Layer 4 of a small transformer language model trained on English Wikipedia (16 layers, counted from 0, width 64). Numbers have three digits each and are written without spaces.
In attention head 0, each number of a token's query is one row of weights dot the token's vector x. The head spreads its attention over the tokens so far by the softmax of query dot key.

Query weights of the head. A number n stands for (n - 500) times 0.00087.
q0: 388593457452421378338598463367328383619521565486680419614482416373305539388381370514369527376711611427413400478582500490753624441658593434393658567618394455481418342514560496630533537663448411
q1: 180372438363418567587272400404317564544373533612515239469355312433397594193383255193518453332448554356612395573422531295394484975454570110383586519480428363444425416676606704393657526489169432
q2: 370370342285518447166501417542536505638359332859447439478530549742496563559344509376667467497568494258466472323511342487424332503325490542376394454363275683512386455326784553384709596459366416
q3: 504502283446552623698556242550498454732305605577554485660377495579643345382382453618459475661593394352384357638406646474596477570323426648548530486532377600566627633650425514335639644521498377
q4: 411595691439450685551528709333305699652394414314457365422491500232403616331564374525466512388585619500451496843341427485670571527800598468347355591547513379560396479551526572514469501690366409
q5: 578568597437507507555563271466594555419403680629404338500610521359411426666774384487685466553425470535600166150318542699422813328373821854664316409518478515596265505543646591559363508796259506
q6: 555625434588516485229404565665781636537608546506502384439439668587508537697518481483263600484507631409433466380256504528378301246439598629483513478246225513553295462299545382710724452351545418
q7: 347238492496490567482449615444118680585308423524302495542552496294395427437497527335559478553542533540397485554557459415367586555486629471468536549597488406499600760660413346418407527474540429
q8: 515391427412250429458619540616508498454451541484566447402608444504498462600547476558570676549476495457574599625346574340421400253567731709431467499559513555662467366596442507397664620394699580
q9: 555596545649435490628515434429530542488581404560497445631589396715506473506485441458578529659494420418408388424492617560501486694384523589407455508543635646491654610589614476476400565587569693
q10: 476483485306487538870290551563368605516499416322503607434497510418376463633463560363521496573656461565519513485479543430446744630449588596503385548617592509502708479565554355317373436467529687
q11: 638470443274592470441570388469716291438695501409478408534442560510395399656609511648501639493436380448813531377311454531562461588337431569630258544312221652489504775239528561514548564483638653
q12: 423450591728428360555720530602096358213482526485590366457541231479462495314419381621531390435495640570225725777545524713415615538696455330521352417447503576443555485686157523518376270398442406
q13: 739643461555469356226472796349667379541870472543514570448436574481688758607433517550305713410539583738564580348606248447466390281736385400575276701234378464672581553443615598648539492462568365
q14: 480321480280585673467516479530397353720438683425469452651455501424531420424404479625429505552711588449518628598575377492606600576462388458640565426476487579424570418622349505421477510488706611
q15: 512458466265346481540507502505541426407374595603566562494385554663586469529529440379548444589612262427525421652439574586478468408527625799521760479555535556550576442516549468498594584438484423
q16: 500459546727203073480733529495286576454588525487296259675573465393334389296512410716647591475269519450446429453605512526212470441505489594576299598620355627450519503676587433429297305789563410
q17: 629451598594411476682485625599452339516651438109443556511679470607658483535546495727391619540616465636514633473543321360699348478397420551465347581595488424524565759503569510560234604484761594
q18: 402518531506618567629351294555577462453389426358416655565377439529516429460593523482434467433395691474500512438540680483681405450414385457391518344627520355494372522450521447608482470514369436
q19: 721636573646548664584505688735558730605648421407647816474536652481646497653512636575338576453559626507360434262266585492618493116496497449457570390534649325343463338381573473560554468640549512
q20: 303204519147508599518422526434310539522244579635441636482230422333446357525409538525516529587675642331483516585407489542528459297419522688522495354617362612455568437652530383483614674422616448
q21: 491470469505372411352783566546423445415588626586584371505573584414442450557438442504401508577422438467465616683532449449248587372804706519599474472397363652368546559508357599532525362549652610
q22: 383290514347414581325795383521678475628434617585549483537423468586575381640468619558584628528633537283522531419322538545570328412400672630476579391651486519408354409487741608407566678278563571
q23: 433504663561647490414349490419454633600345499625473563524498356460607445425485539539548513488597701434497747392497404645707417417571435330480356389384429486594410408469618448652616482564450331
q24: 380511493603660670483323509487577617452285432519423504519508585493367557359643338317666339534523547566525623544685307452500413650392463438372497543379422589632332667432309304600524588548483588
q25: 393518323595368329748171492369095601502450279315096322612505545534457672356520400427318555522361657646487470618721382295404529612399335508372442647573528490530673603766615487622320412633525460
q26: 511507421449635440514516413549663249389516401364496401618568476409497668377531450190567510351445518607658684462564566486645464819356196315550290610311327482598330485419414638536515224475473534
q27: 842651507783736413662511518718555333474669640480539572409599448506582505622578510850362451397479518506385670532559704578614487287374445446486575479536475577561475560378654469684262348585445490
q28: 691705495628557477467351730475710576501764559443566450465579546717351710692540503477477441513473357668640438360493295544442528584466541654615373602391429634653552694337571453677362648491534727
q29: 642498478329615377651593458459573074535462710415330433574337580510575413539535509702341433494515244617630555626758552459603469559402543611610509767510290572760576639548566455620363471464530440
q30: 462406438666289327297340523392524507562469244177091423583592602738579634442583356212493499593579361583681455366604487388284240603348690512383547705434512441643403727524744375659298401474468570
q31: 620629547312726670468598470451578362679650608526742615426186520345620523687377611606392537431451421506450310423234608478503586623537472461628475568530647448408568427334532756429645548439465494

Each question shows a short text with each token's key, already scaled and adjusted for position as the last token sees it. A number n stands for (n - 500) times 0.0014.

Then comes the last token's vector x. A number n stands for (n - 500) times 0.0089.

0 "ge": 401470454484435389350572489494542324497410588523455465549544564542471533610470315501452440366507
1 " on": 518438559410538503387586573546569358552557509499474491453479526491532567534512392503561430493460
2 " a": 469448463600466623471492550484606489440583584617459486477551595547523564421469389574485684417612
3 " P": 602478210397667484247583480624602409620432419457583589469496291548323393518496462708625566521525
4 "y": 591409235499625664418456621598614480602431545480619597464529430617457403415574410745561647358577
5 "ke": 329318352277400501554502494502473617483679449422570619490571417506411624576457454613649514529479
x: 561668593352298526315463550522518682676282409530565366560624578467573425354469576435578700228639520593567465290482609457595435647489579390381410345553503522363429683476430511513377306476444469
Which token does the last token look at most, and with what share of its attention? 1 " on", with about 30%

0 "s": 462389379418457470425605608456508268618477549497656554562619590542480585550530276587450441435354
1 "\n": 562615402530509611342581574540607446569533637644478448403444651639499441438452299411538534355589
2 "-": 479261336616498749334626707494665455573315623679488518479423631591571436376394374511345665433512
3 " S": 581505209454623435337542544537550314629554505482636618547567393471354551499544482677555626495407
4 "W": 419497269356605547492577484575644445558481431595620520414499383587304363586504404655734637605458
5 "C": 343415283408481638363530504636601445656488422561601592416519367544332378464426436744704626470563
x: 698501569372383492449519599557398621297348476512585576587700745485541574416533539398559807385469538487790537389409515303647449684426554261533513368572553509386298650577473579519539632576240404
Which token does the last token look at most, and with what share of its attention? 3 " S", with about 30%

0 "g": 455557285497298363303525625452561458647533531527612596522476559607401372450582375586527622257559
1 "ies": 480346292401486655412633593531590312671405515453616570542544534493361579591609330621542456523335
2 " comp": 792417194279588418489499503497517626687585480403611610517570433632381476394456489749621591443594
3 "et": 445306164444638746415496476565496475755561531463609623483454364604280435482530378679668685441488
4 "e": 409270290425532773437449527588602513499482456562528619454550465533377482524520283673617618428486
5 " in": 520320420413432544305595542663641367527579536420505667405557414559464539530522403463582428613471
x: 439501600516370523382438430472483684506473529679380444475430857431586479375420585446614618592567536230434494466473516347334333571380716376544473481447349477358385493470515634430537359325287545
To which token does the last token give the most attention? 5 " in"

0 "u": 597353340516294513309505399463608494563601606471599572527581597491416549400490439651513664261666
1 "x": 500184345436522673485529511547627431598516541443606611564669484498452552418425451772474568562528
2 "emb": 545256130492609718398609537635586649690508581432667759501551525601373421411440399726642666435544
3 "our": 522275305492522692368601377662618517552496569454588632458555430565404475442457402737723581456473
4 "g": 418386166495551588380467742527601620702576482507738783486458446614393321371579447759593807398475
5 " War": 271531176416464469423484573547528555599628604388556658511591341626373495462427490782616590415508
x: 440420479471407576431396756576449661544332478593613468648795692377440541475518468375567749587592464459550519397705533297677323634449685419631441561523546502382549505482478591647665389456471564
Which token does the last token look at most, and with what share of its attention? 5 " War", with about 30%

0 "ount": 511498428522408468324607443499505418581507569493526503511509499555405459520498347556547472360535
1 " N": 606445195425288392329544527582550416590457488462526641524525443539412493543515375642600529420479
2 "un": 535448117476624578521457530610510468673618513586729572468537442628345326401574372723732747417442
3 "e": 492254278402598764446452540603605468533497439540587651464572449525382483517577262702628599450460
4 "ham": 375362280429557479345516471474576589559607568410628631472513396525375481463521510653575631399570
5 ",": 438410430467466572373533536515500325532534473492595490485568487602511543482444352507519474450554
x: 489608579228347514355468449571406616496313352566461593435512546386564471459573539231601511635599471322542489537506443376440308476367552318510445417516413465476374385484433562532596467442264588
To which token does the last token give the most attention? 5 ","

0 "ife": 419414448377349419348588505473626380464450519516445473486541531574474481520465331442489411429533
1 ",": 532408437445480600386555520510534332514530476514564483454576508607506522491422305487550451456557
2 " L": 644504237394446449407490539556608455558527498484585605505582376554437486471441357761629606456531
3 "ara": 371302384365618732453581348498645474528564506445566565498576401471372557517542418662599590570526
4 ",": 457377397443511647404519548535520374539551457508601518455575473626508518462406323560577511475558
5 " d": 331531192486600464326464510555563453643473465521558624545561455528419515349479419824601616397560
x: 612309610422320531421316569562460586534341596506442510608684606358522468451510529385627701473610486475468500428345566383577469547549535262491427519464618603369386453241400453574440470346338715
To which token does the last token give the most attention? 0 "ife"

0 "th": 453481398490373410386538498549507354643578539495658475527456556615411534538522336581503551391468
1 " Ar": 601427289473363349351490553584580437653534537561616576530498475633433456420480313641563704383388
2 "m": 457299200481470654363473533619658443604395501554636649452518371580378319531556341699621664474443
3 "or": 500317229481559650296520486639577537648549551454641649460448429561310511470567443734653702394480
4 "ed": 487350328465569533687474693510389483581589457513622494457504475694456475574454325674658604444410
5 " D": 214491175415553448346509510552533431631486475432647616541561388512394537434456424853589604427532
x: 611352470473326527456347728507421601533346559535530515589817564356495434443552561381511715376547513464654398470310574335600437679491508309559396469534559580368343585321419527581523454404365687
To which token does the last token give the most attention? 5 " D"

0 "T": 429504434543373462323592462492578347565412511600536467513488582544432444517496325524543525400533
1 "e": 566239308437451718421449502605600474502437474549546620446575446534403492529528284653599561424477
2 "x": 475227353466503638493511496561616442567509566436573624565692466477463565407427476760466551562556
3 "as": 398191277470501676429507466577508437622610532439650655549549371492322613541570409666557672505341
4 " A": 460236273501564673388534542600600471523585588460587679453613419539422588477434384745622656428505
5 "&": 415415247396469560539435602605618537524536559570593632503638490566473463418424439727641637553506
x: 487572566497470438404549652540502602408329476600624521439707680354597557568376514439647976396610525551556468186438442248460428629449533398521606503577475566449570629437578601434560358521280386
Which two tokens does the last token look at most, in order? 2 "x", 5 "&"

0 "l": 443483326559333472445501522475611489529395587570496543582582644592538437432408264635480579257626
1 "ist": 738467215457406561366540469573532565744507576500679610522413525533373437446522396701673667338549
2 "ed": 590401342475494510626504664469397444589576468535582451480502526695444485572439315638629580388437
3 " again": 493439395322522524528499510467500494568721541484481429426528458667370555558368439530642464483502
4 " in": 480379430416459502323574574670643367504589509456511612399554429571458530548512388427584411575453
5 " ": 411297252462434729416595592612683447590590416515591543427589516557309434415550318615642511409554
x: 594416602294390495348416374523345504629381454378551558539677892323595485393559507435597903503603443441480503526349550391454450644478539311452361425510499499401345438500436586370561378442345600
Which token does the last token look at most, and with what share of its attention? 4 " in", with about 40%

0 "ing": 431406454480500577431587622508544339506485547588461549478523573558511474543512270502555506444441
1 " the": 531373570487453459389570499456570414398569546521390440497556572510494586533413414520451563382541
2 " ": 585312223470569783415595603638685448606566407511618567422581497556307422400581306643642522429544
3 "1": 500320251357606686416508536713634419727590353450782594401545299676225404412552318760714590515436
4 "99": 454326247425577605382544564682661502646449462429604571437555347673335332472523379669671510430545
5 "6": 425374287408460499522540603538566485708589442447714566426592390692332433426496310720588525425452
x: 506608642375407574345534419492485561506337444507640533549820678321547503352481567467601765708582474472457421499473543460590334706379624260397377358675470574451464477580495570425550638515588663
Which token does the last token look at most, and with what share of its attention? 1 " the", with about 40%

0 "012": 486534484435367441348614498493569317571500510505472398481507549576402491554545342430499373376498
1 ",": 534507439472433492355546532501506316523510488514570440483548517607514532496435332471488457424553
2 " ": 553305239485541730419584594619672455600545435520590552423599504564323424423523301649646517404546
3 "2": 545433253341611600547500606605501425718621360466652535455580322702273398489491280780691608520467
4 "013": 416403380345533636442577539572584425650572418443556486414520385650294444537548373618688459492442
5 ",": 453450390458503574387508562538486366551536455499624489466549453631509529470404357570553527459541
x: 499611566241347466377478409571412610479302421569458591428579594360518458444581539223589527634605458353584520510530494358464276501365549306509462430559444472454388412476405548561582469437269592
Which token does the last token look at most, and with what share of its attention? 0 "012", with about 60%

0 " The": 411423533520389385316567473454557407413501567544382417549529578497499577526420430520438548329577
1 " B": 567596153457359494282587541642585404694433410556708654460486411571346389463509277768704612445445
2 "ow": 544432257527493577435472551638530590613557516544631557442438426624441387436519504638692628376530
3 "erman": 467317403464625649412578462632600580514579478395540601511543421528382495519535478679631562491542
4 " is": 516485433650448622527485570568532508495574585519427522579532632535528605560429410491505525467600
5 " an": 567364515640614620451431529543579457480536599603361546524514576545642583402419409577452686441616
x: 533453444522584455443338426613462758581327628568534486473462710429520452476454451424631558583526613614658511442547559464406268516559524364490333421628480523432436462533513637349542515295185752
To which token does the last token give the most attention? 0 " The"

0 "th": 453481398490373410386538498549507354643578539495658475527456556615411534538522336581503551391468
1 " |": 507660472584481511447532523535526334470370511610520308511608570596554442428366240536421469365621
2 " ": 554274223442536725474562608615642496593583408486617576420623443565314437416504356691657540442544
3 "1": 516324244342606640437486529696590438740606362439789604413547278675225419427530342792719614520436
4 "9": 497184254339486594587498601560527597602671465376667690418678287645371476406354414772707592522515
5 "16": 476285309395414610496548534606612449691575472449694536424587368708290457484527377743652567490420
x: 510641623401463532353498417580452582587358509445587525530727743361496531327430506431626794675701530478565539586509550374467355544346638247424361396610493642440466582546575625372608579516549587
Which two tokens does the last token look at most, in order? 1 " |", 0 "th"

0 "ts": 413439393447403461437619577442523279580431559526546469574560609561447585562555289527420448430371
1 " in": 506366423422552518307592565678645369518583520434511636388556414566454521537507391438594409581462
2 " ": 573309229467566750418585600627691465598586423514601566410596501564317416391541309639663523404566
3 "1": 493331255353607690409513528718644414719593344457779588400547306681226392416550313743727576518441
4 "7": 437296253420553514541501609596599530610655447446671606423661336670352409359401370755660574405549
5 "4": 508373277388421667575545595560598477695600445489741615401609410661329400383511270748659607545429
x: 493634634337417499382526415488520609481291438478628631503800764334522590435499518476696918621616503457383577494390640410466369738373570388441441452646445589495506531500496660444482663520546538
Which two tokens does the last token look at most, in order? 1 " in", 0 "ts"

0 " O": 475425295469356546295528544535603407486498602519502595492649526537459488470475356687546525376574
1 "ut": 594456279583547599472505638545450499775659623545532606476426502602435435420518370714573737354476
2 "d": 732415133470531594437487570570607608568472515429665700496574433633448415413460370788636697360610
3 "o": 338229313392711804442591428484573458636620507482585563525532548477342602482589397740507718519503
4 "or": 427322227476526675276549487625590533708550544458646642457414460576284514471575425728640693385456
5 " |": 434571501558473553442541531508554339472387495622531316509571623583569457417414215478409460366609
x: 487517539266380533360439492511445587501378371623638557414468610424560513424480515232679566721586313552641421571404439381499491749473572397458425419513324498353508512510474581439581472504219581
Which token does the last token look at most, and with what share of its attention? 5 " |", with about 100%

0 "as": 521363351489390454342548470508535323573564547499576515561543526520364557549565335530484563362439
1 " Gr": 688487129365307315397493502623538507768491454472812648557544417584339470445492306839631730461395
2 "ay": 512362289379524577530552533486521483657501457500584501428450440513334438558502471643648587526444
3 " re": 548558147337685366462384566548519371681618489603588566487546476576354452420493372724605638533479
4 "f": 443233128380557655415577642582628568694526522474713755459521425593411389433470368772686790496449
5 "us": 537235330411450664479485479538540439607556481459552606520548389441323571510549485704602638542447
x: 516595600462468566319453528531524647358371515631413518464753541532507412398529615385575628414684433437454625340517462401602421575537519381527390726599601442347370479417575619530427435761194594
To which token does the last token give the most attention? 5 "us"

0 "av": 569443273528344477301533489518555464665592556500605598556472597499375455476619391593553629270547
1 "ell": 681355350548444697416533537588525507615508476542571599563466594524454458476578273670624583342537
2 "ing": 503314434471456642471562664531538391545532523577526599464489543569504478526525304587613580487397
3 " t": 477546289524559540299487503598596409611625429596544612520493435464329411430585395705714689476481
4 "ut": 416474284575472591466506648548445491748640624534529594503446495609441445430504392696558714353455
5 "or": 465397256500495625283530495633566538645526569459624635466451438575326506476551444699617672370465
x: 401618691507501436396405422519456659500527547508302564653691724490454506400483566413488555502777348444522476309537501285502393618616522365423360496872494485481356585490436586531650512585364688
Which token does the last token look at most, and with what share of its attention? 2 "ing", with about 30%

0 "ted": 483449454410450476504592581435450338567574499512561456501524585604457526590487268539553486439427
1 " to": 467536396362465601454591538459659349455514509533324486470612511526479484585456342482581395530549
2 " W": 699576185313537455440554507558586375565537417518661556491538353555320405573505367709697617540419
3 "in": 426365269469639703435508543625630527537570409508609640429520358561319385415648367668703663478501
4 "che": 438434180439466593537411626541606612561628604542623656401615460611479366343420355767700709395629
5 "ster": 284444296406484502396580577524514488604604537467639556470473467656346534512570374680606620379382
x: 510529632506338489259473525630447605481457488551633484691727560379515536395513470336533608474720458445579429438666588344569360648527643415544385350789500401367568594413483564594635505505387496
To which token does the last token give the most attention? 1 " to"

0 " &": 456437439440386434333566515489571356466489519518500467501570525553478459511445351488490465403613
1 " con": 676408322354384385279469539577577452583532490524490561463499506537380441439472408651614504452566
2 "fer": 515322253474655729423610546501648603624601582490633663474517493579346417423504433689708746448536
3 "ence": 503294429389491695388623508553626372581536536463600568464487495515383536553620321609610535528351
4 " comp": 297423211314721407477508508499527605689583487436592575509548470628385469397451461725609591410600
5 "et": 418292174467388746401509486555517472739554547488593612474442396595289426476528368650653692426500
x: 538682530382429487419574547452378686671585478552296630519715730434539553435494575462606594485571429437423774424563658181506466720420703451607349344706505462466361523402516572564496533532328597
Which two tokens does the last token look at most, in order? 3 "ence", 0 " &"

0 "uc": 564523320501288516311526470592647442538542602482489560571617630505406457455559377565508500216622
1 "cess": 666309258358442715520509582474502468662602594515465563515545581540409589476477319770532612443466
2 "f": 579231114404511675399582647563619547703500549490697757490530456584435401424454367778636813466442
3 "ul": 416382232535644709402403510658559617623670589452646698470485509526345491467608419857686735323563
4 ".": 253578331486610458492506619501570528601669535505662529423529608655532450269458323605509576307638
5 "\n\n": 467523449613472628294573550570713577487401581702392399377251652596512378485384454335580669398667
x: 582449532308492458490539447559577680574321542509562646526429692504597501527542570443594876535582430346493421617480481290505406538506651354519645259831475509350477421455499738470630415497167590
To which token does the last token give the most attention? 5 "\n\n"

0 "ad": 441610296528345409395497600454486447601543546509602587492538527629464440436534333608550572316530
1 " p": 572462218407387521298489495583581475618512419532482627476534358611359368436480431752699654438593
2 "ubl": 664390227396592625615559515568618668655457598471600632611576625543519505416406321787578708462470
3 "ished": 579368427386582495650546608458386456590615418481534429461458489704424540593409338632663591509403
4 " an": 624345496631522643441436530547593460492532613588356570527514576550636575405423395597484691431627
5 " e": 371437340350527492489429500479561392562664569530470514564609582496434604486507380665500638361540
x: 640378471547508500432397442412419722549270544538640450288684753549640591371523573485678863478696578446508449459463539422403311566572448485530317479441495563425501474427525400448484505437178607
To which token does the last token give the most attention? 3 "ished"

0 "s": 462389379418457470425605608456508268618477549497656554562619590542480585550530276587450441435354
1 "elf": 545350336397402621457547455561600552563405520566504435532496522631387443582419409607589602432501
2 " as": 511425495533419576480525604534583412445491536563395525534566575557567561529421320470589469404518
3 " a": 506435464619451629502475544465601521436606586620429467447546570575523541407433408585518710405665
4 " n": 444503268446659520441583530530545487539482509485412618564579531571430514564545372569563491432471
5 "on": 400334286389455697339521490631612427508426373497529576445478360498375375478604354622592515573523
x: 505667524366498402357532516505489651429509488493403436617616785350545407427575548436561588451679510546456651593354406419446395691600595258504407285614473566324400671403549621551384365557394687
Which two tokens does the last token look at most, in order? 4 " n", 5 "on"

0 "on": 501299411483382584301580483552624326536402460553498475492465553479427451535566275494510446413501
1 " of": 498323521458497484378637455561603385483478494479478480459519497522522556555361394472547451545537
2 " a": 457357441586473655452496532498628466459579557621468488462561590544499561417443354607529687408620
3 " b": 553636158447612469320491545600577446712534423619692640524489486577370413361517282812665709423489
4 "ak": 432434240444433555549439587536548513617719467518675634445551458520373454381524400695688699455509
5 "er": 414297265519494738372489561683572566588541519495655672447501412593379432409594420728691634353524
x: 516637605478372459333431453541537650539448594470409554854652609495437592479414506409478661520749465462510554363526488460504418678513502360548305444905470415510358509535540582530483376526295703
To which token does the last token give the most attention? 1 " of"

0 "ures": 484367470465473544418621538511562254563442517547505484557551571512445570568539310484473447516374
1 " Te": 772531242403366391452435549474494555535660570448586583540544474567441484406513461782555761446598
2 "x": 481256308459502686495485515578609460571545542453584634558676432507459525371446485782487612570593
3 "as": 402241282473511707424497474569519442598635519466622641542531375501330587515587405630552688495380
4 " A": 456256277510577697391528546591605467510589582485560660457594431544427571474457365724617675424528
5 "&": 402417242397471571533427597600608525529546542589585609501624481578463446414423424729650649542532
x: 511569578479442428395552643538485616412335476594623529425713689345602570579373524446648935391620527561555474201444449247469427646449526385506575457574476559453577615451579597448574359540268383
Which two tokens does the last token look at most, in order? 0 "ures", 2 "x"

0 " Euro": 447415408532442358392498578529472374628533600520618453522530494641481471430428395681442650394526
1 "pe": 600418245391415482331546470603605468700385516555655556494493475514337439505559369669595606400416
2 " as": 517390480532430583483539595551600429438500533561401530525574578550557553523407322486586491395527
3 " a": 510416460631457608474487541469610489452574591628435473451555588567519534411433374596499696377652
4 " t": 451547299518487578327492482600602422574640409599529606498504397456323399417574413696735694529499
5 "ank": 404460241462491569471525445665551526587542474404616605466501285571293384590570490698803576448478
x: 504608583373379491363399573423495663394453524408565555616697556460472596395412423366671744522490489445597635395684418412684368602393716426437460604643665463340418551511477669576539270576517548
To which token does the last token give the most attention? 5 "ank"

0 " (": 491410376420449549358598559491601380612488556549631482451521569626449495449477349512527484428486
1 "1": 621267269316443630417505518668598435757597358436822610419534322678237443416561317787725602529429
2 "6": 594282238402533496555488581531571554629634471446691623432634352635369419339424333800671638404574
3 "40": 481420258409583583433584475564658451696495492452720563491546424630290413429618363783665643523499
4 ")": 494523428439595581377549555608612466553486533415597498426564449604510539474395424556532393381557
5 " of": 552399512462543442432627481565561476455485527415439533445543412544562575566275486528551492610561
x: 475642605513433425309339351415503601473444539697508510393494740462540334376483590381570641519500519450506420489494517215448367475376658322399552553505321422372409524425496622562548424437321606
Which token does the last token look at most, and with what share of its attention? 5 " of", with about 60%

0 " the": 471387586506449407381569487444550386400537550545388407518566605509514587539392390486418526354546
1 " G": 634694224398326312371445569528534555624630391526678568428450334574295343440484520721733718415535
2 "reat": 476439411544477590400475501570498542578599524511481573479380446471451451448501482614627674524568
3 " D": 681547191441734433351495512557529432613460479459615601540557403519423519413449409839570588421564
4 "ep": 480291189351465662518502553559478515716630508444622668380521339606366393453421417716671614537555
5 "ress": 532309380423477703473504431578588454605505539492509529530497418440375542542522419701661574451426
x: 525728629443603477269541557508513616486351578619404625495687510486490497311412491380633644482626432545530531378563489408664441637551599315552450478617586438418515643479628599499599350645450609
Which two tokens does the last token look at most, in order? 0 " the", 3 " D"

0 "t": 486335353449379541277576514513529375658578500502636570473460544562419483499531299559520536380538
1 " in": 519351449444560505299583540669664353504571528470489618392564460540468514528498363423592390546476
2 " the": 550346575484507467398549494463582442379601533524388435478563566506495585520390424524481572364565
3 " B": 593602167449626505280582525657596424659451407538706656456487368555340398457495316764716615476451
4 "att": 324461197491540516477429474547416575657784511442673661503495412583422514370449501677617687449645
5 "le": 476401333366552539479469587520602532564506564515609541400515464608438441532521320657568599368470
x: 456530491482542425313522447445600629446380539462593547495671753400647588283397459489654732601658380571511442400481528450465278654498515444468372215778427450426461658406462439498391407631283499
Which token does the last token look at most, and with what share of its attention? 1 " in", with about 40%

0 "\n\n": 513550462642489543292532532558711582471393589728359389378298639588520361447333463334597649348707
1 "1": 605323298448473660410464505707642466653572376511660527403526311638256394395449393698690602451553
2 " A": 561306304541487691407517521590603474483550574511520622467594416524440566479411393714617670422546
3 "g": 517462167522604573389425716565594628628567473530689750478471395598412304348547477759625808397557
4 "g": 419452158508568584393435722558592625644574478514709766476479395609403307349559469776633808401544
5 "ie": 319307336505392775517509537551555689462554504540491551411510465654461473411437374725650679406658
x: 499500574416284442312458471518473685595375538485659439464625719397486451432400463407497700393759481660419431444561440436686365590515548342548432328734414463612445566396404738562498384576393498
Which token does the last token look at most, and with what share of its attention? 0 "\n\n", with about 30%

0 "ers": 416523357458356431390595528498537300618431547548515449594544599549393563549607309534472433352386
1 " and": 517424497363488537356624487493595358495599500487479481442535530542465556516436374443500430531518
2 " Geor": 734530327413506364451483551543463576541646526445578566502482450619490533482437385659623667382527
3 "ge": 598517363502463522471488578554511463499465571519471562491525480582465486572461356630575549427493
4 " Har": 447589237399647302483487529547478605527564523466546560552571389624439472513334430691624617435561
5 "c": 418337222485472701328465610653598511655450475571614682473524491561449396423435326741600655349560
x: 565549644349404430489540460562432647544353524516591529550587903547523530266523515338625591530510489456718616434475514427640353579497541248497435424678580508467134514562378347564426512611280556
Which two tokens does the last token look at most, in order? 1 " and", 0 "ers"

0 " again": 484521424367453432464536539463510432564661557511476431447535536658405534567408364467558426426495
1 " in": 510417433422531495322579595663640365512575512474523600395546451585466513546519367419568403557444
2 " ": 564337250468568746409592603620691453586576429528591554416584515560321418406543308616642520415548
3 "1": 502366270364609663404517533707636408711595361462763583409541317672242401423549324720697574513445
4 "94": 495351252439531570396540563610646467600490500430580594482599366644365411465489427640612511466536
5 "5": 444461329396447506525533616520561444707616483450741566425593455682376443412534296678539514452458
x: 409587584324436542360534421460471582513293440484670560518782655313584520373472549436650771680560499453417476491437523472550317730343627312403420399722465563441495505578498541415562669524510618
To which token does the last token give the most attention? 1 " in"

0 " polit": 454500333390355342490550542438563550533533584471416620610710615508542503408340375591474492368569
1 "ical": 428349471426508595408539507548579475547555559476545505457497481543491492484426546675582597502515
2 "ly": 440297401427422673491511516530522473586562556507561505451516460644470512543373436637576541545512
3 ",": 514395391448547601385501558542487358536536442518628480464552463633510533479382368559554521473534
4 " with": 504404463511470596536565614555612463515479471571438473449481497586548512531371464540601543562512
5 " re": 322643167325484352469385565532509368645612482609566542505564490558380464422454406698574616549491
x: 526371545444417504531477541437415676484367500547539542266842715470542483489429517506693792233656376279356568297475551352507411614437557456642505602382403535350497429334545347611476460420284603
Which token does the last token look at most, and with what share of its attention? 4 " with", with about 30%

0 "1": 494374391427342484345561488589624329636546437481654464457528466612326457476536314553546461408533
1 "94": 531321263452450567382547547598643449613475502432566582488582393627377430459495410632596493449562
2 "2": 616386361362571529482601574498545376730536444433709505492571457690323488505544270640526491507409
3 ",": 516441428475562530368524536512491340537535482495605474475553503603526540473415342513516485430579
4 " W": 402568184318661449433538512557580391567522419518660538484537346570329414576464394735687619538442
5 "ille": 364350361379470540429439482555605531519634484499535534398500314643368466487485386655673588416527
x: 533582556453417454263421553538479698380346556519581451481614696373563497318431551494533791613703518631538462444623515453523280659487621436561402173703457474399474511458585582526646421553408537
To which token does the last token give the most attention? 3 ","

0 " Geor": 421545384442287345422511536469493518522602562499499502504477546602514514485441355580561620326580
1 "ge": 439513395524425493448499570518514438499458592536454532496510520578492490566459333590529544395527
2 " Har": 672567255404501287447502528517497569530556542478520545556567442610444473524351407657598588388581
3 "c": 497318228497599708322468608640600494664457482582612659466510509572444392426438313739598664327577
4 "our": 493365322528547666351591399646613504531491584479540613452540460580438456419470385686686563421532
5 "t": 515257301464461688350522600557538510687627463511688654409414465591432430444477372654572665486526
x: 485648633309503407373370562504498659564482534545437371631755874471497458465572527466686511413466511421639601438440524335467437621552540410426337215782480355365403445462398460523469577570246635
Which two tokens does the last token look at most, in order? 1 "ge", 4 "our"

0 "ely": 462360465413510521456581492450528357528549567495533458532607569608472567573431335513477419484496
1 " to": 477537386345474610477587554461667369451530498516337501466613489534471479596479356489579398570531
2 " in": 461358444414539521305587562671652337512566511455514645412569439539465531548544371427561383591420
3 "fl": 587602168389693392551480677510537672583458443497724618532547472717455325394436360824669709473492
4 "u": 254294202509455766374456419572643656584708579380741773509608457458358554304567547835631837395637
5 "ence": 511302418367504709413614524554629384575559516462628595467491485500370531551658336621627550556299
x: 472597632449580354260495450498537673393270519569640611591633627420559537345482452338680657484686498389359488403502500449490352627449548440586420412655553361455508544552492574527628409577420523
Which token does the last token look at most, and with what share of its attention? 0 "ely", with about 40%

0 " ": 467406369508374553338615507509634356563468520550489459484569602532411464457505289509536434295604
1 "1": 614324311396455641404501514674620422727558382471735561418519346652261425428528348735666570475469
2 "95": 577375278437527516398538514604593479662507455408574545462526314618314383493489462651634523448618
3 "3": 475394346350655561512602564469533430797579455446720520476511482660304521487561308669539531481402
4 ",": 462424406469542560375509546527481356554531469489622496476555482608523542468412351552532505441564
5 " ": 425246241473450736427587601609672463613558410506604558425593505560319433413528309674645532408558
x: 590394618306392480343408365520346485623391464375551538545701880332588461407563524430576899526593428456509511532373550375471455613472517307468333391481490505392301442465444597376503404442345613
Which token does the last token look at most, and with what share of its attention? 4 ",", with about 40%

0 "om": 461444280553356479321526541451592435596425634538535641566488617495432430505608351600488607322507
1 "p": 602224184477464719365577585561685518675462524483639685497557468627403376412491390750575681411600
2 "an": 489189361422690687454494445483595553609603514484624598445492418507409532439529469722545712516498
3 "ied": 608426311420630431538560579438465443596504496471577463477459543673357483632542345580651540394383
4 " L": 438486242394688425399495545557605458593523496468606609533553400550425516485462369768608608439500
5 "ord": 236460125383479555553481554548607609642505529422606624481541390643305388516524369731728591323556
x: 460588515259225604419502523510503610530371426488634605556759685501493590285400404392565863592475367473578634425588532294670368554543635412397401494621565455384318581471467535536463345548549617
To which token does the last token give the most attention? 3 "ied"